Layer 7 of a small transformer language model trained on English Wikipedia (11 layers, counted from 0, width 128).
A neuron's activation on a vector x is GELU(weights . x + bias), where the dot is the dot product.
The model reads these tokens: "\n" "-" " Preceded" " by" ":" " I" "d" "ris" " Har" "on" "\n" "\n" "M" "ember" " of" " the" " Mal" "ac" "ca" " State" " Leg" "isl" "ative"

The vector x that enters this layer's MLP at each token. A number n stands for n times 0.053.
0 "\n": 2 22 -22 -11 6 -6 7 -4 -22 1 5 1 -6 4 28 -3 -63 49 -26 -13 10 -17 -88 -3 -15 13 16 15 -14 -29 59 -1 25 0 -9 -3 -12 24 27 11 -11 -25 9 18 -22 4 -21 -9 44 25 -6 32 -17 -61 25 -5 20 1 12 -9 -9 39 21 20 37 31 -15 -23 -5 -18 -14 -14 -18 20 -27 7 16 -6 9 -4 19 -5 13 -12 9 -26 -33 6 28 16 45 10 -12 -46 -11 -6 12 7 -28 38 -5 26 -13 6 -21 -29 25 43 14 0 -9 14 -7 -26 -16 -11 37 9 -36 5 -18 -13 -25 -1 11 -1 1 -15
1 "-": -18 20 -20 26 7 12 29 -25 -24 -8 -15 -20 -29 1 -16 21 -52 19 -10 -24 25 24 -92 40 -8 -26 -7 -17 7 -31 46 -10 -16 5 26 1 -23 34 13 24 1 -19 6 17 2 9 -3 -29 13 3 -5 14 20 -19 -29 10 20 -7 -12 5 -13 52 33 20 -10 -2 -6 21 16 6 14 2 -20 29 -16 -3 10 -27 -4 -8 6 -5 -38 -6 -22 2 7 -12 19 12 68 2 -2 18 18 1 22 -3 -38 13 -9 -12 -23 11 -34 -2 4 27 9 0 -15 4 -10 -10 -34 -23 25 -5 -50 13 45 6 -18 -28 32 -6 16 4
2 " Preceded": -15 27 -31 -31 17 -12 -32 -6 7 -25 6 -19 -32 -25 -9 21 -48 0 -20 5 -13 -17 -29 29 4 -37 -13 -9 7 -13 -1 21 34 -25 -19 9 16 39 6 14 -23 -34 34 -15 -14 9 -43 -11 28 -7 48 27 10 10 -27 10 -22 -18 -69 9 -9 38 37 -18 -10 12 -9 -26 5 1 5 29 27 16 -40 26 25 13 50 -25 3 26 -45 -14 -13 -21 8 3 -17 9 38 26 -6 8 -19 3 4 -4 -41 3 14 26 -6 9 23 27 11 40 -67 18 11 28 7 50 5 -3 33 -30 -15 -34 -30 28 -44 -1 39 -17 67 11
3 " by": 27 -5 -23 -41 -4 -20 42 22 -25 30 3 -19 -29 14 -10 -10 -33 -34 -8 11 -30 10 -45 0 0 1 29 -4 0 -17 6 43 6 -2 24 1 7 25 -25 -24 -23 -2 27 7 -60 -10 24 -1 26 15 -10 22 -7 14 -14 -35 37 10 2 17 18 42 39 -5 -5 60 1 -5 1 12 -18 -31 -27 -4 -29 36 29 -6 -28 7 26 27 -31 23 -11 -43 -2 47 5 44 32 -5 -5 -40 -14 15 16 9 -9 30 -30 -5 2 15 -38 -30 -10 53 -6 -1 2 12 1 20 35 -38 34 0 -71 5 -12 -27 -53 -27 33 29 6 1
4 ":": 2 14 -35 -32 -4 -9 1 -6 -14 18 18 -39 -63 -3 -8 3 -52 -19 -12 -31 30 3 -92 7 23 14 17 -21 4 -20 14 19 -23 -13 13 15 -7 28 9 -15 21 24 20 10 19 -2 20 -10 -5 46 10 14 -37 20 2 -19 73 2 -34 -20 -2 10 29 43 -3 12 28 6 3 -8 5 17 -21 -4 -5 16 47 -20 -8 4 9 12 -27 4 -29 1 18 9 13 40 44 20 -7 -3 18 -11 26 12 -52 4 3 19 -13 -17 -23 4 -2 26 7 1 -18 -16 -11 -9 27 -33 14 -5 -50 -7 2 -2 -36 -23 16 -1 16 -3
5 " I": 9 6 -32 -37 6 -10 -22 -14 14 -8 13 10 -32 14 9 -1 -10 -27 -5 -23 -11 6 -49 -7 0 8 34 -19 -31 29 24 29 -16 -12 -6 -28 -15 15 -3 32 19 50 22 -67 14 -42 10 -20 1 22 -30 -5 22 -39 23 -14 90 -14 -19 -2 41 -8 59 47 -45 27 23 -35 13 48 -24 15 -38 0 13 0 5 -18 -10 31 -8 10 -32 -38 0 25 3 -26 -11 32 31 -7 -29 -5 44 38 27 0 17 28 0 17 -19 3 -26 -12 -38 -5 11 -39 -16 45 -17 6 9 -29 10 -1 -12 -22 -30 -31 -6 -29 20 24 18 26
6 "d": -1 31 -26 -30 9 -45 -24 -15 -14 -32 -36 -22 -37 22 26 -49 -41 4 27 5 -16 67 -54 -17 36 7 60 -3 -21 6 -31 10 -22 13 4 -9 -25 2 14 -17 -5 29 28 -22 48 9 2 -30 -38 3 17 -10 4 15 3 -14 56 -37 16 -28 12 -3 42 32 -22 -6 -19 21 -55 45 -19 -4 30 -1 13 -22 -4 -25 16 21 -31 7 -1 20 -5 14 -22 28 -4 36 -10 5 26 29 19 0 6 37 -14 -5 31 -23 -10 17 -40 26 -50 4 6 -10 31 48 -7 59 -6 -24 -1 -14 -32 -20 -9 -10 22 20 11 25 -28 10
7 "ris": 24 4 -9 -39 29 -10 14 1 4 8 2 -29 -14 21 1 -22 -1 34 25 -51 -25 -10 -54 -14 -2 -8 41 51 43 -15 -10 37 -41 7 -31 8 -7 7 -3 -19 -22 17 -5 -33 -9 14 11 17 -43 1 25 -3 -21 -32 -4 16 62 -4 -22 5 15 -12 32 17 -19 29 16 -24 -15 -6 -42 -58 0 4 29 33 27 -17 -8 9 -5 13 -7 10 25 -4 38 -15 -42 13 6 18 -8 63 58 37 30 -17 -45 -8 -13 -19 -28 -15 -46 8 8 0 4 -4 -23 21 -11 27 23 -14 48 -37 2 -21 48 23 -15 -11 -8 3 34 -53
8 " Har": 0 33 -23 -13 -8 -48 -21 -11 10 -15 -31 15 -76 -16 29 0 -7 -19 37 1 11 17 -53 -30 -9 22 49 14 33 -8 -6 35 -13 -30 27 22 42 28 2 10 24 43 -9 -53 -18 -23 14 4 -25 14 30 -12 32 -38 -13 2 16 12 -18 19 38 -30 15 54 -6 51 18 -14 3 29 -35 -8 -30 -11 21 8 -42 10 13 -22 -14 25 5 -14 -14 11 22 -9 4 34 11 15 -52 26 12 -2 24 1 6 24 -22 -27 -21 30 -17 36 -56 7 -7 -46 45 33 -25 24 -1 -29 -15 -36 -29 -8 -4 -1 -30 4 4 3 16 -22
9 "on": 50 33 -24 -2 27 21 -5 -4 6 -28 -4 11 -63 1 3 -7 16 -4 32 -10 -10 -4 -59 -48 -30 13 50 61 4 0 -2 16 -32 0 -1 15 -6 7 11 -15 -15 41 19 -7 15 -12 42 -11 -12 -26 58 -17 8 -28 -20 11 12 -19 -19 -19 62 -21 4 54 -35 -8 26 -34 7 2 -22 12 -67 -22 11 14 -3 -11 7 5 28 19 -1 14 -16 -30 6 19 13 24 -22 -4 0 35 20 -12 52 11 -31 15 21 -34 -77 -24 -6 -10 1 -15 -5 14 21 -7 -32 -12 64 -19 43 -18 -24 -1 13 -3 -13 0 -11 1 11 -20
10 "\n": -33 12 -13 -11 -9 12 -25 29 5 -13 32 10 -25 31 15 -2 -44 22 -15 -28 14 4 -18 -56 -35 7 33 25 2 -7 41 -13 20 12 -16 -7 -18 -1 28 5 -8 -19 26 -39 18 14 -23 -19 26 32 27 34 14 -74 -8 21 17 8 -22 -1 -14 -4 3 -17 2 54 -14 -40 -34 12 -50 -2 -35 23 3 -9 19 5 13 13 -6 -6 -3 -26 -1 -32 -14 17 31 8 -5 17 -3 13 -13 14 22 44 -86 64 29 -7 -3 31 32 1 -15 6 22 -30 25 29 2 21 -23 -41 57 17 -51 -16 -26 -36 -16 -18 26 -11 8 -9
11 "\n": 6 35 -35 -30 15 -3 -15 12 -24 -7 9 22 -7 3 41 -7 -46 24 -19 -11 10 -23 -24 21 -19 -1 22 1 -9 -14 59 12 35 -4 -25 -12 31 21 26 7 15 3 0 -1 -28 28 -24 -24 28 17 20 20 -36 -38 6 -3 38 3 2 -12 19 51 44 -25 10 14 -3 -31 -36 -19 -23 9 -31 15 -67 -7 -10 -18 -20 -6 5 -23 6 -2 2 -9 -4 1 14 29 -1 -2 9 -5 -38 0 7 -2 -53 68 9 11 3 -4 -22 2 6 16 -28 11 17 47 18 27 -25 -9 72 -6 -49 -9 -19 -24 -62 23 -20 -8 15 21
12 "M": 5 11 -33 0 -6 -23 -4 -2 -4 -11 -4 -1 -38 2 32 -26 -53 -10 21 15 3 -10 -63 15 17 -35 29 20 -8 25 45 19 -21 28 -32 9 17 -13 -3 38 25 26 34 -12 -17 -23 -11 -2 57 16 29 11 35 10 0 -27 -22 -1 -7 9 6 1 29 21 -3 69 -13 -15 -21 32 11 -13 11 24 -25 1 2 -87 -59 -26 -14 3 -12 -41 33 -8 -10 -2 2 48 -4 -2 4 -26 10 6 18 23 -40 -10 -14 -15 -7 -10 18 -5 -21 2 -13 31 10 24 -30 -26 -15 -15 34 -45 -22 -5 28 13 -32 -8 25 -16 37 21
13 "ember": 23 18 -72 -43 3 14 29 21 -16 -29 -22 -24 -40 7 14 1 -33 -47 7 -26 -15 -14 0 -15 33 -8 43 1 16 -21 38 21 7 26 -14 -3 12 17 13 -8 15 27 -6 -12 16 -24 -67 12 27 12 15 -2 2 36 -24 -36 1 -4 43 -32 13 20 34 37 -88 -5 -28 -33 -13 -34 13 8 -2 6 57 65 -11 -24 42 17 11 13 -14 -16 -46 -44 1 -6 -12 22 49 9 -17 9 12 31 9 17 -12 28 -20 -25 -15 12 -16 -4 18 -13 -56 -1 7 -14 -7 14 -4 -5 33 -34 -35 -7 10 -36 0 10 46 9 21 -2
14 " of": 13 14 5 -50 11 -3 49 -4 -39 -5 -29 -27 -47 10 33 15 -15 -52 -14 38 10 -26 4 13 12 -2 26 -5 -21 3 10 2 -15 -8 -14 2 40 -2 -15 -29 -15 51 -17 6 16 -4 -33 -30 -15 -30 47 52 3 -49 -3 7 28 21 5 -11 19 70 -15 7 -29 20 -12 -9 11 48 29 0 -42 20 -12 39 27 -1 -18 4 -30 8 -20 -9 -31 -21 -37 24 -40 28 20 35 4 24 -25 6 12 -4 -31 -8 -7 -42 11 37 -21 -4 -18 20 0 52 -21 37 -55 -14 26 -7 29 -6 -36 -18 23 -12 -35 -2 26 -21 -17 51
15 " the": 27 -2 -28 -35 12 12 25 -25 -12 -21 23 -37 -11 49 17 4 -4 -25 -14 -8 -5 -20 -29 -1 -21 -20 7 12 -38 15 76 0 -8 -7 -11 8 -6 15 -8 -57 -17 49 -8 -14 -13 -20 0 0 -16 -20 19 40 -17 8 -2 -33 22 26 -10 33 8 40 28 39 -24 0 9 -21 -13 23 7 -13 -2 27 -11 40 54 -8 -16 -5 -8 4 -33 6 -10 -42 2 36 1 37 24 36 -15 -14 -38 -21 6 -8 -20 4 -12 -32 31 8 -17 18 -5 16 -32 3 6 12 -40 8 6 -27 35 -8 -2 -8 41 -34 -10 9 -18 -23 -7 26
16 " Mal": -16 33 15 -30 -9 -58 -9 -16 27 35 -1 -25 -36 23 22 -65 -34 -16 49 -42 36 31 -56 -17 -7 -18 45 54 -17 -18 34 15 -17 -7 -20 50 0 -21 2 -3 -14 32 13 -25 1 -34 -12 -46 -15 1 1 37 -18 -16 48 -9 6 0 -11 10 -19 -4 41 32 -13 8 16 -20 -24 19 -36 4 2 16 35 39 -20 12 -3 1 -23 -5 11 -39 -7 20 46 -17 23 11 13 -18 3 3 23 -16 8 19 -37 3 -34 8 -38 33 16 30 18 -6 -17 -5 -19 11 11 23 31 -16 18 -36 -20 -30 -15 -25 4 16 43 -21 -11 36
17 "ac": 3 11 -15 -4 15 2 16 -59 24 -44 21 2 -52 -3 4 10 23 -13 -12 -32 -16 -30 -5 15 14 -11 19 14 20 -22 -23 30 1 50 -10 52 -16 3 0 -2 22 -14 -9 -1 48 -46 17 -26 -12 -25 1 -3 -38 -95 35 14 15 -55 37 4 36 9 67 42 7 61 28 -24 -27 6 -12 -28 -60 -15 -39 14 -20 -19 -13 21 23 -12 11 26 26 -13 8 13 -13 37 -7 39 -12 23 36 -11 17 -23 -20 -28 -15 -1 -16 12 22 -6 46 -47 -8 -4 25 7 -27 -7 -1 -4 47 -66 8 -22 7 -6 13 -10 28 1 -18 32
18 "ca": -11 3 -23 -19 6 12 -28 -6 33 -4 18 -13 -40 47 -8 -24 17 19 5 -62 27 28 -45 -46 0 8 51 46 7 1 -12 20 -33 25 2 29 -10 -3 -11 -14 -41 -14 2 -48 26 -33 -29 -14 -5 27 5 26 -65 -47 2 -31 30 5 10 2 31 34 33 39 -49 32 6 16 10 3 20 -31 -42 -10 35 -14 -12 -19 20 5 12 -7 11 -22 9 -1 11 4 7 19 -32 43 29 46 -29 29 5 27 14 -3 -10 -11 -17 4 -7 -18 29 -45 -5 36 9 19 25 14 29 -30 50 -69 -24 -13 13 24 19 -34 -17 -46 16 3
19 " State": -6 13 -42 1 41 3 4 2 -9 10 -24 18 -30 52 3 -17 -29 -19 32 -62 27 36 -63 -31 -16 23 61 39 2 43 44 28 -4 20 -12 -19 -20 11 -41 -10 -21 7 3 -29 -13 6 -29 -8 -13 10 46 11 -24 -18 -32 -10 -14 11 -35 0 14 0 -11 38 -43 22 6 -26 -18 5 -22 5 -16 30 31 33 7 9 -21 12 34 4 -9 -42 -16 -12 54 8 0 32 -4 10 -12 -16 -35 6 18 3 -1 25 1 -27 7 11 22 31 -18 -37 7 2 -11 35 12 -6 3 0 57 -40 -28 -26 9 -54 8 14 -9 -29 11 -7
20 " Leg": -33 26 -5 21 2 21 -35 -1 -6 15 -3 -10 -16 -18 34 -17 -72 -12 31 1 21 -9 -26 -4 -17 -8 28 7 -24 0 0 -4 31 -2 12 43 -2 4 -74 -20 6 -8 -27 -44 -20 -29 -23 -28 -22 -11 48 -33 5 19 3 -28 15 -46 3 34 22 32 -7 40 -69 92 9 40 -5 -5 -12 7 -12 18 16 49 3 28 5 -2 33 -4 40 3 -9 -15 6 6 -17 25 2 -23 6 -23 -20 -27 26 26 -27 46 -11 -25 -7 6 13 12 -9 -34 4 -7 13 -29 -18 79 -6 7 32 -46 -47 -16 31 -16 -24 1 21 23 26 4
21 "isl": 46 17 -66 -6 26 8 -8 25 -30 24 -43 -15 -59 21 9 -7 -36 -29 -3 -67 24 -48 -14 -11 -32 13 49 14 -10 48 -9 42 -15 4 -5 43 1 -23 -29 19 -46 16 13 -13 26 -31 -6 -16 -19 12 11 -22 19 -10 -45 -41 -15 12 0 -16 51 47 14 13 -36 22 -10 25 8 7 -43 -17 14 5 28 26 25 13 -5 -3 11 0 47 -53 -9 -31 2 18 6 36 -43 -19 -7 24 -36 1 21 10 -11 27 -45 -17 2 37 44 1 51 -16 -15 16 4 11 -35 29 -10 -11 36 -21 -7 4 5 -15 10 25 20 -23 16 0
22 "ative": 27 25 6 11 17 16 -6 -29 -1 6 -4 -16 -23 22 5 -2 15 -27 19 -42 10 12 -30 -31 -15 -9 55 34 -26 11 21 27 21 41 -25 0 3 -14 -17 -17 -51 -37 -22 -5 -21 -26 4 2 -40 -3 12 17 -5 -12 -25 -29 -8 -2 23 4 29 36 23 29 -24 -10 -16 -9 -12 34 -21 31 -12 51 8 -10 7 40 -2 -36 3 11 -62 -38 -40 -56 13 -6 -33 39 -19 19 14 -5 -4 -24 61 16 -16 23 -23 -14 -1 19 22 22 11 -14 -35 56 15 -17 14 23 0 -7 51 -43 -32 -12 -11 -28 -1 31 30 18 35 16

Each question shows the input weights of one neuron of the MLP. A number n stands for n times 0.0065.

n112 (bias -0.265): -15 9 -14 14 -24 -5 -9 10 -13 -24 -15 -5 -28 45 -16 13 -15 21 5 -8 18 5 53 22 -9 11 -31 18 -1 -29 -37 -9 30 -27 -16 10 -2 24 12 13 -3 -29 27 24 -18 -6 35 9 -5 9 36 4 -23 1 -5 -49 -6 -18 -21 17 -25 -35 7 -2 -10 -26 10 6 3 -18 27 -19 18 25 8 10 4 4 -61 -10 -11 12 11 17 2 19 31 0 -37 25 -7 2 14 16 17 -41 -5 -10 -17 12 -8 -13 19 16 2 4 15 30 10 32 27 3 11 -19 18 12 -3 -26 -2 -15 -4 -39 -20 29 8 -12 -9 14
Its two highest activations, in order, are on tokens 2 " Preceded", 22 "ative"

n89 (bias -0.219): 14 16 -5 -3 -4 27 -7 2 28 -2 -27 21 38 -1 -8 -12 14 -26 -35 2 4 12 24 -23 12 -1 -8 14 -11 -12 24 -13 22 3 -17 28 -11 -6 -16 -4 -18 -10 -3 9 14 5 8 53 -3 -15 -1 18 -4 -19 -11 54 -12 40 1 3 -30 14 -36 37 -39 5 -30 4 17 -2 24 13 -19 0 29 -46 17 13 -1 -19 29 20 -2 7 27 2 7 -10 9 -3 7 -7 -23 14 -5 -7 41 -22 0 33 6 -9 -34 10 6 1 -21 -16 7 -1 -8 6 17 8 3 7 -18 22 -11 -31 -10 -7 15 -3 -48 -26 -15 -8
On which token does it fire most, and how strongly? 19 " State", at about 1.6

n378 (bias -0.026): -8 -17 11 4 -11 3 2 11 -35 -19 -1 -2 1 -10 20 9 -12 1 -5 1 -16 1 20 26 5 -24 -17 -34 32 -41 16 -34 21 -27 32 -9 22 -30 7 8 -8 -8 12 23 23 4 0 -14 28 -33 -22 6 -24 19 -6 29 33 -7 -7 36 -10 6 6 11 -14 24 -4 11 13 -11 2 3 5 13 0 -26 15 -24 10 1 21 -16 6 -9 -7 4 1 20 1 -36 9 -15 -42 -5 -17 1 -27 -10 -10 -1 24 24 -8 -8 11 -20 10 20 20 9 15 21 2 -9 -9 -8 -49 21 -2 -12 -20 -6 3 -25 -16 -13 7 1
It fires most on token 1 "-"

n216 (bias -0.274): 7 18 -11 -28 -4 -17 -7 -3 -51 14 8 -32 31 16 7 -17 11 -27 28 2 19 5 14 16 8 26 -28 -10 28 -31 -34 6 -13 -8 -3 35 47 -25 25 6 -1 19 37 -29 -1 -10 -6 -16 -10 30 -29 14 -30 26 -20 -5 -9 27 -32 -1 17 20 -1 -14 48 -4 8 -12 24 29 -13 3 6 2 3 -7 -8 3 -22 -8 -10 36 -5 39 8 -8 -20 35 4 19 -26 5 1 -4 -3 -29 8 -17 -29 -9 -10 -6 10 25 -13 -6 -16 17 54 -6 1 -17 6 9 2 -25 4 -12 -6 15 1 -18 -13 1 -15 53 0 -1
It fires most on token 3 " by"

n206 (bias -0.327): 21 42 -7 -7 -12 41 -27 6 -23 -20 6 15 27 -3 -7 8 -42 -16 -20 -13 20 11 39 7 23 1 -17 -31 -13 -8 27 -20 16 20 5 4 26 0 12 -29 26 19 18 -41 -15 28 27 -10 -22 34 16 13 -17 18 37 -29 -31 23 -25 17 8 -20 9 -11 -4 -25 21 -41 13 -5 10 23 25 -6 -17 3 5 27 -5 -12 -5 36 -11 1 12 -20 -22 -6 -18 -26 -30 8 -7 -4 9 -13 12 -7 -9 13 -27 7 -4 1 16 57 9 -4 2 -11 -6 2 -4 -2 29 -13 32 6 -34 17 -21 13 -29 -10 -24 6 -23 -6
Its three highest activations, in order, are on tokens 11 "\n", 2 " Preceded", 15 " the"

n165 (bias -0.233): 1 -24 3 3 -13 14 19 -14 12 2 -19 5 -9 16 -8 21 58 7 -12 -5 -12 9 -2 20 -3 1 -3 16 1 -15 19 19 -27 13 4 -53 1 -4 -6 -16 -15 -7 -14 -55 -14 18 -62 10 3 -35 13 0 42 9 4 -1 -39 -22 -32 -9 10 -34 21 13 16 10 -5 -25 3 -4 10 -20 -2 1 2 4 3 6 2 25 18 16 -4 18 11 -2 -26 14 -17 -35 -34 -16 22 -7 -5 -11 20 -40 33 7 34 3 -9 -10 -11 -2 11 -19 -1 2 19 -3 13 23 1 16 24 3 -15 8 0 6 -1 3 37 12 -26 -20
Its two highest activations, in order, are on tokens 9 "on", 19 " State"

n67 (bias -0.087): -15 17 -3 -16 5 25 26 -24 -3 -6 -5 -27 -7 38 9 16 4 -13 -22 4 15 32 -10 -7 19 30 -3 4 -19 48 -21 25 -3 -25 -22 4 2 -3 -24 4 22 -3 4 4 -16 7 32 -4 3 -11 13 -13 -20 -7 -8 6 15 0 1 7 14 29 1 26 -10 -19 27 -29 -3 -6 10 -6 20 -12 -8 -5 -7 25 22 0 -16 17 -29 8 -17 12 22 6 -29 -20 -29 4 -18 -33 -16 -3 2 -9 -11 -29 -26 -36 12 40 3 32 -4 -27 -8 3 -10 -27 -5 14 7 -1 -2 2 36 19 1 12 -10 -1 14 11 14 -21
It fires most on token 22 "ative"

n90 (bias -0.094): -4 22 -22 26 4 1 34 -2 -6 10 7 -42 23 -6 19 -3 -2 -7 -9 -9 7 1 11 -34 -6 -25 -4 -3 -10 -26 -20 -8 24 -9 -28 -14 -47 -28 -26 6 39 -3 21 -13 -35 26 -28 13 20 40 -31 -2 51 -8 21 -2 -13 -21 11 4 -13 -14 4 20 4 -22 19 10 -34 -1 -13 25 -8 14 23 4 16 6 -1 -11 1 9 -17 9 -5 -25 74 20 13 -3 29 -11 -35 19 5 26 4 9 32 -23 2 -4 31 -40 7 4 3 25 -19 21 -8 18 -6 33 25 5 -35 17 9 24 -33 -3 -16 1 -26 -11 -1 -19
On which token does it fire most, and how strongly? 13 "ember", at about 0.81

n255 (bias -0.239): -16 15 39 -25 -26 23 29 28 21 -18 15 -21 0 14 -20 18 15 -8 -29 16 9 9 -1 -2 -31 3 -4 4 -22 6 18 27 14 -7 -44 -15 -38 3 3 1 25 8 -4 41 -2 -9 1 -15 -8 -21 10 25 -13 -16 4 34 -9 -21 -15 -7 -31 7 13 -20 -6 -1 -8 25 -34 2 -33 -22 -6 -36 1 -1 43 5 13 14 9 -4 38 4 -3 9 9 -3 -12 4 14 -56 3 11 -33 -2 11 -11 -10 5 50 18 3 1 -14 5 19 2 24 -56 18 -32 -13 -9 -8 27 -15 1 11 2 -12 36 25 4 5 -3 -9 13
On which token does it fire most, and how strongly? 10 "\n", at about 1.5

n71 (bias -0.261): 13 -5 -24 -7 -22 4 -18 2 1 10 39 -15 7 -7 3 15 8 -31 -8 27 27 -22 -1 33 -9 7 53 -16 5 12 -22 5 10 3 10 -12 21 -8 -1 15 13 18 -18 -3 15 0 -7 -17 20 -12 -7 -17 26 25 6 -18 -24 -1 -9 -7 -5 -22 -31 6 24 8 -4 -14 -8 49 -6 18 17 -24 -25 -27 47 -4 -21 24 23 -12 -30 9 -23 21 27 9 -8 41 4 -23 -15 -29 -9 -39 22 -8 -21 -26 -13 -32 33 -22 -17 -18 -15 16 43 16 23 1 39 -10 -10 -23 32 40 -6 -2 -6 5 -7 -14 -2 -13 -16 -14
It fires most on token 12 "M"

n211 (bias -0.088): -15 2 8 -3 -12 3 17 -1 -13 -11 -8 27 -1 8 -24 27 -13 -10 2 -23 21 -24 -41 8 15 30 34 6 26 31 -19 -21 -2 -14 -12 -3 -10 -29 -18 -4 -3 -23 29 6 10 40 -9 9 19 0 31 18 -15 18 -10 4 -8 -11 8 -7 -15 -6 -7 16 -29 13 37 -25 -38 -2 -13 16 31 -27 -10 32 -20 38 1 0 -43 6 29 -9 2 -7 -3 9 -1 -8 -9 9 -28 23 -12 30 -18 -16 14 22 -11 -5 11 -13 -12 3 -14 -17 30 -6 -26 -11 2 0 -37 6 -16 -15 14 32 -25 9 -6 4 -3 13 27 22
It fires most on token 19 " State"

n135 (bias -0.052): -36 36 -53 -4 17 5 10 8 -35 9 37 2 8 21 47 19 -13 -20 11 1 4 7 0 13 -4 -20 -25 15 15 -4 -17 -26 -7 7 7 -18 22 14 23 -43 3 5 0 -1 -36 -27 12 7 -28 4 -25 -15 -1 23 37 -2 -2 12 -5 9 34 10 -19 -37 12 -16 -20 -11 -20 -23 -27 28 -1 8 11 1 9 13 0 -12 13 20 35 13 4 32 -35 -2 40 -11 13 -47 -21 -20 25 5 -11 -29 1 -33 6 25 -20 -38 13 -13 -6 -29 -16 4 -15 -7 -23 15 18 -4 -5 20 -17 15 3 -1 26 -28 7 7 6 -36
It fires most on token 20 " Leg"

n235 (bias -0.322): -33 -4 -16 -25 -20 9 11 -5 -3 31 12 -7 35 -9 9 -10 10 7 9 -18 -10 7 -13 -1 26 -13 12 27 32 6 -33 -2 10 2 10 -8 6 -5 26 16 -17 -29 -15 -10 -17 -1 -2 34 -5 -17 24 48 27 -33 -53 10 -53 3 40 24 -3 -14 -28 -15 9 1 9 -1 29 6 -9 15 -9 -27 5 15 15 -6 -22 18 -45 -22 -23 12 -43 31 9 -1 21 16 -38 14 -12 7 -53 4 41 17 28 -7 10 1 37 0 -11 3 51 1 19 6 1 30 4 -23 -39 -10 21 -3 0 -4 -1 22 -39 14 4 19 -4 -9
On which token does it fire most, and how strongly? 22 "ative", at about 1.4

n58 (bias -0.103): 27 32 14 -7 22 24 -27 -27 -36 26 14 8 0 -22 -12 -2 -29 16 12 -18 9 27 37 -36 39 1 -6 -12 -36 2 26 3 24 19 19 -20 -1 16 9 -36 -4 -24 -19 -9 -32 -28 -40 24 -19 8 21 -2 12 -44 20 9 -8 17 4 22 -2 -44 -19 24 -12 -28 -13 18 13 -6 31 -2 2 -7 -5 -13 -1 1 26 11 5 2 -10 9 35 -12 7 -9 -17 14 -1 -9 -3 7 -14 41 -15 -3 -5 8 -18 13 3 12 -24 -38 21 -15 13 17 4 12 -12 -25 8 17 -31 22 0 -1 -9 -22 -4 -25 -33 37 -9 18
It fires most on token 0 "\n"

n87 (bias -0.310): -27 -16 23 -6 6 -14 15 -7 -31 -18 16 -36 5 6 10 -5 -3 10 -20 4 -19 27 -16 3 25 5 4 12 12 -22 18 1 29 8 -33 -31 4 7 -15 -36 -37 13 -13 -7 10 23 25 21 13 -15 20 -7 25 21 -20 -6 -7 -3 -15 -19 34 -36 -9 32 51 -36 -31 12 2 1 8 15 9 -22 13 -14 -13 34 -4 -5 -28 8 -22 6 8 -14 20 7 23 -36 -20 -5 -13 10 49 -15 9 2 -1 -8 12 1 -4 -8 -18 1 30 28 -3 26 21 -1 0 16 -10 -7 21 21 -11 14 -8 -10 -16 -16 3 44 13 -3
Its two highest activations, in order, are on tokens 6 "d", 22 "ative"

n308 (bias -0.167): 19 -10 -36 -5 -11 23 4 13 -11 -23 8 14 7 -13 -9 39 26 1 15 -10 -13 -16 -14 -6 -13 8 9 13 -15 -4 13 -17 3 9 12 -12 0 29 29 -7 24 2 32 -3 12 -13 7 16 32 -18 50 -10 1 25 19 38 -6 9 4 -1 1 -6 -40 -9 4 -12 21 -6 -32 -18 -14 18 18 -25 21 -7 -18 8 34 -42 -16 36 13 8 -21 -24 -12 -31 36 -3 -18 -3 -57 -8 25 6 -21 -4 10 -46 -5 0 44 35 -4 -6 -6 -29 -4 8 10 36 -31 -18 -38 -13 -50 19 -3 -22 -77 32 -8 -32 -9 23 65 1
Its two highest activations, in order, are on tokens 8 " Har", 2 " Preceded"

n282 (bias -0.167): -34 -23 -5 2 -21 -23 19 13 1 -7 -12 4 34 -19 -10 13 4 12 -22 2 17 7 24 -30 -10 6 17 37 -34 10 -6 30 6 -17 -31 -18 3 -8 2 -14 -12 -18 8 -22 7 -16 -13 -4 -11 15 -16 13 40 14 0 -7 -1 17 -22 13 -25 49 7 12 -12 12 -15 -32 29 17 -47 -11 28 -3 17 -40 2 12 -14 15 7 24 -14 16 -54 4 19 -6 -2 21 5 -13 3 13 -7 27 17 -18 -38 -17 30 9 -12 -1 -5 -2 12 24 41 -33 49 2 20 2 -7 34 -13 11 -8 40 -17 -53 3 1 3 21 5 -5
On which token does it fire most, and how strongly? 10 "\n", at about 4.2

n93 (bias -0.195): -16 -5 7 -7 -23 1 8 -45 -6 -31 7 9 27 -9 14 26 6 -4 38 -47 19 20 22 14 10 -26 -17 -4 11 -1 -26 -32 12 20 43 35 17 -39 -14 9 -3 14 1 -21 -9 -27 8 -13 -27 3 32 1 29 -12 -22 11 31 8 15 17 -13 -7 -14 1 8 15 15 -38 -2 -4 13 -21 -33 24 -20 14 5 -10 -28 -47 8 18 22 -6 21 -13 9 11 -4 -41 -11 17 -33 23 -21 8 -20 21 15 14 -1 37 12 8 2 3 -6 13 -2 -4 -29 19 5 -13 -6 8 -31 4 20 -15 13 26 27 0 5 -24 -18 28
It fires most on token 17 "ac"

n110 (bias -0.161): 34 37 2 17 -17 -29 34 6 32 24 20 -18 34 15 -16 14 -21 7 -38 -13 5 -17 -5 0 -7 12 4 12 -26 -14 -13 10 23 21 7 -29 -6 12 -22 35 -6 10 -35 -41 -18 -19 20 12 -25 27 -17 -13 20 24 10 -26 -6 19 -2 -6 -18 -17 -9 23 20 8 24 10 -17 -7 10 38 -3 18 -27 -47 9 15 30 -11 -24 -26 -4 29 41 -26 35 13 -7 -19 -4 8 7 -9 -19 -17 -14 2 8 1 11 -24 7 -20 25 -15 11 16 -28 -18 -24 7 2 -10 2 15 13 -13 11 14 -21 -18 30 -63 28 -12 2 -13
Its two highest activations, in order, are on tokens 22 "ative", 0 "\n"

n226 (bias -0.117): 9 -18 14 -16 13 9 11 11 21 22 13 -15 -19 -19 -7 17 24 1 18 -9 -2 -4 -24 12 24 -3 -23 -23 21 -21 -10 -9 2 6 18 -20 -19 -27 10 10 -42 -12 -24 -12 -3 -33 -17 8 19 -2 30 -14 -16 -16 -21 20 -11 6 15 7 10 2 -13 -6 -8 -26 5 1 19 -21 41 1 15 -9 -7 4 -20 -14 -25 6 -36 -7 10 17 -6 47 -31 45 -4 17 20 -23 56 -8 20 5 -41 48 28 3 10 -14 17 16 -16 32 17 -24 1 9 -6 -51 -12 -4 -19 -1 1 20 26 -17 -5 -25 1 21 35 -15 -6 -12
It fires most on token 13 "ember"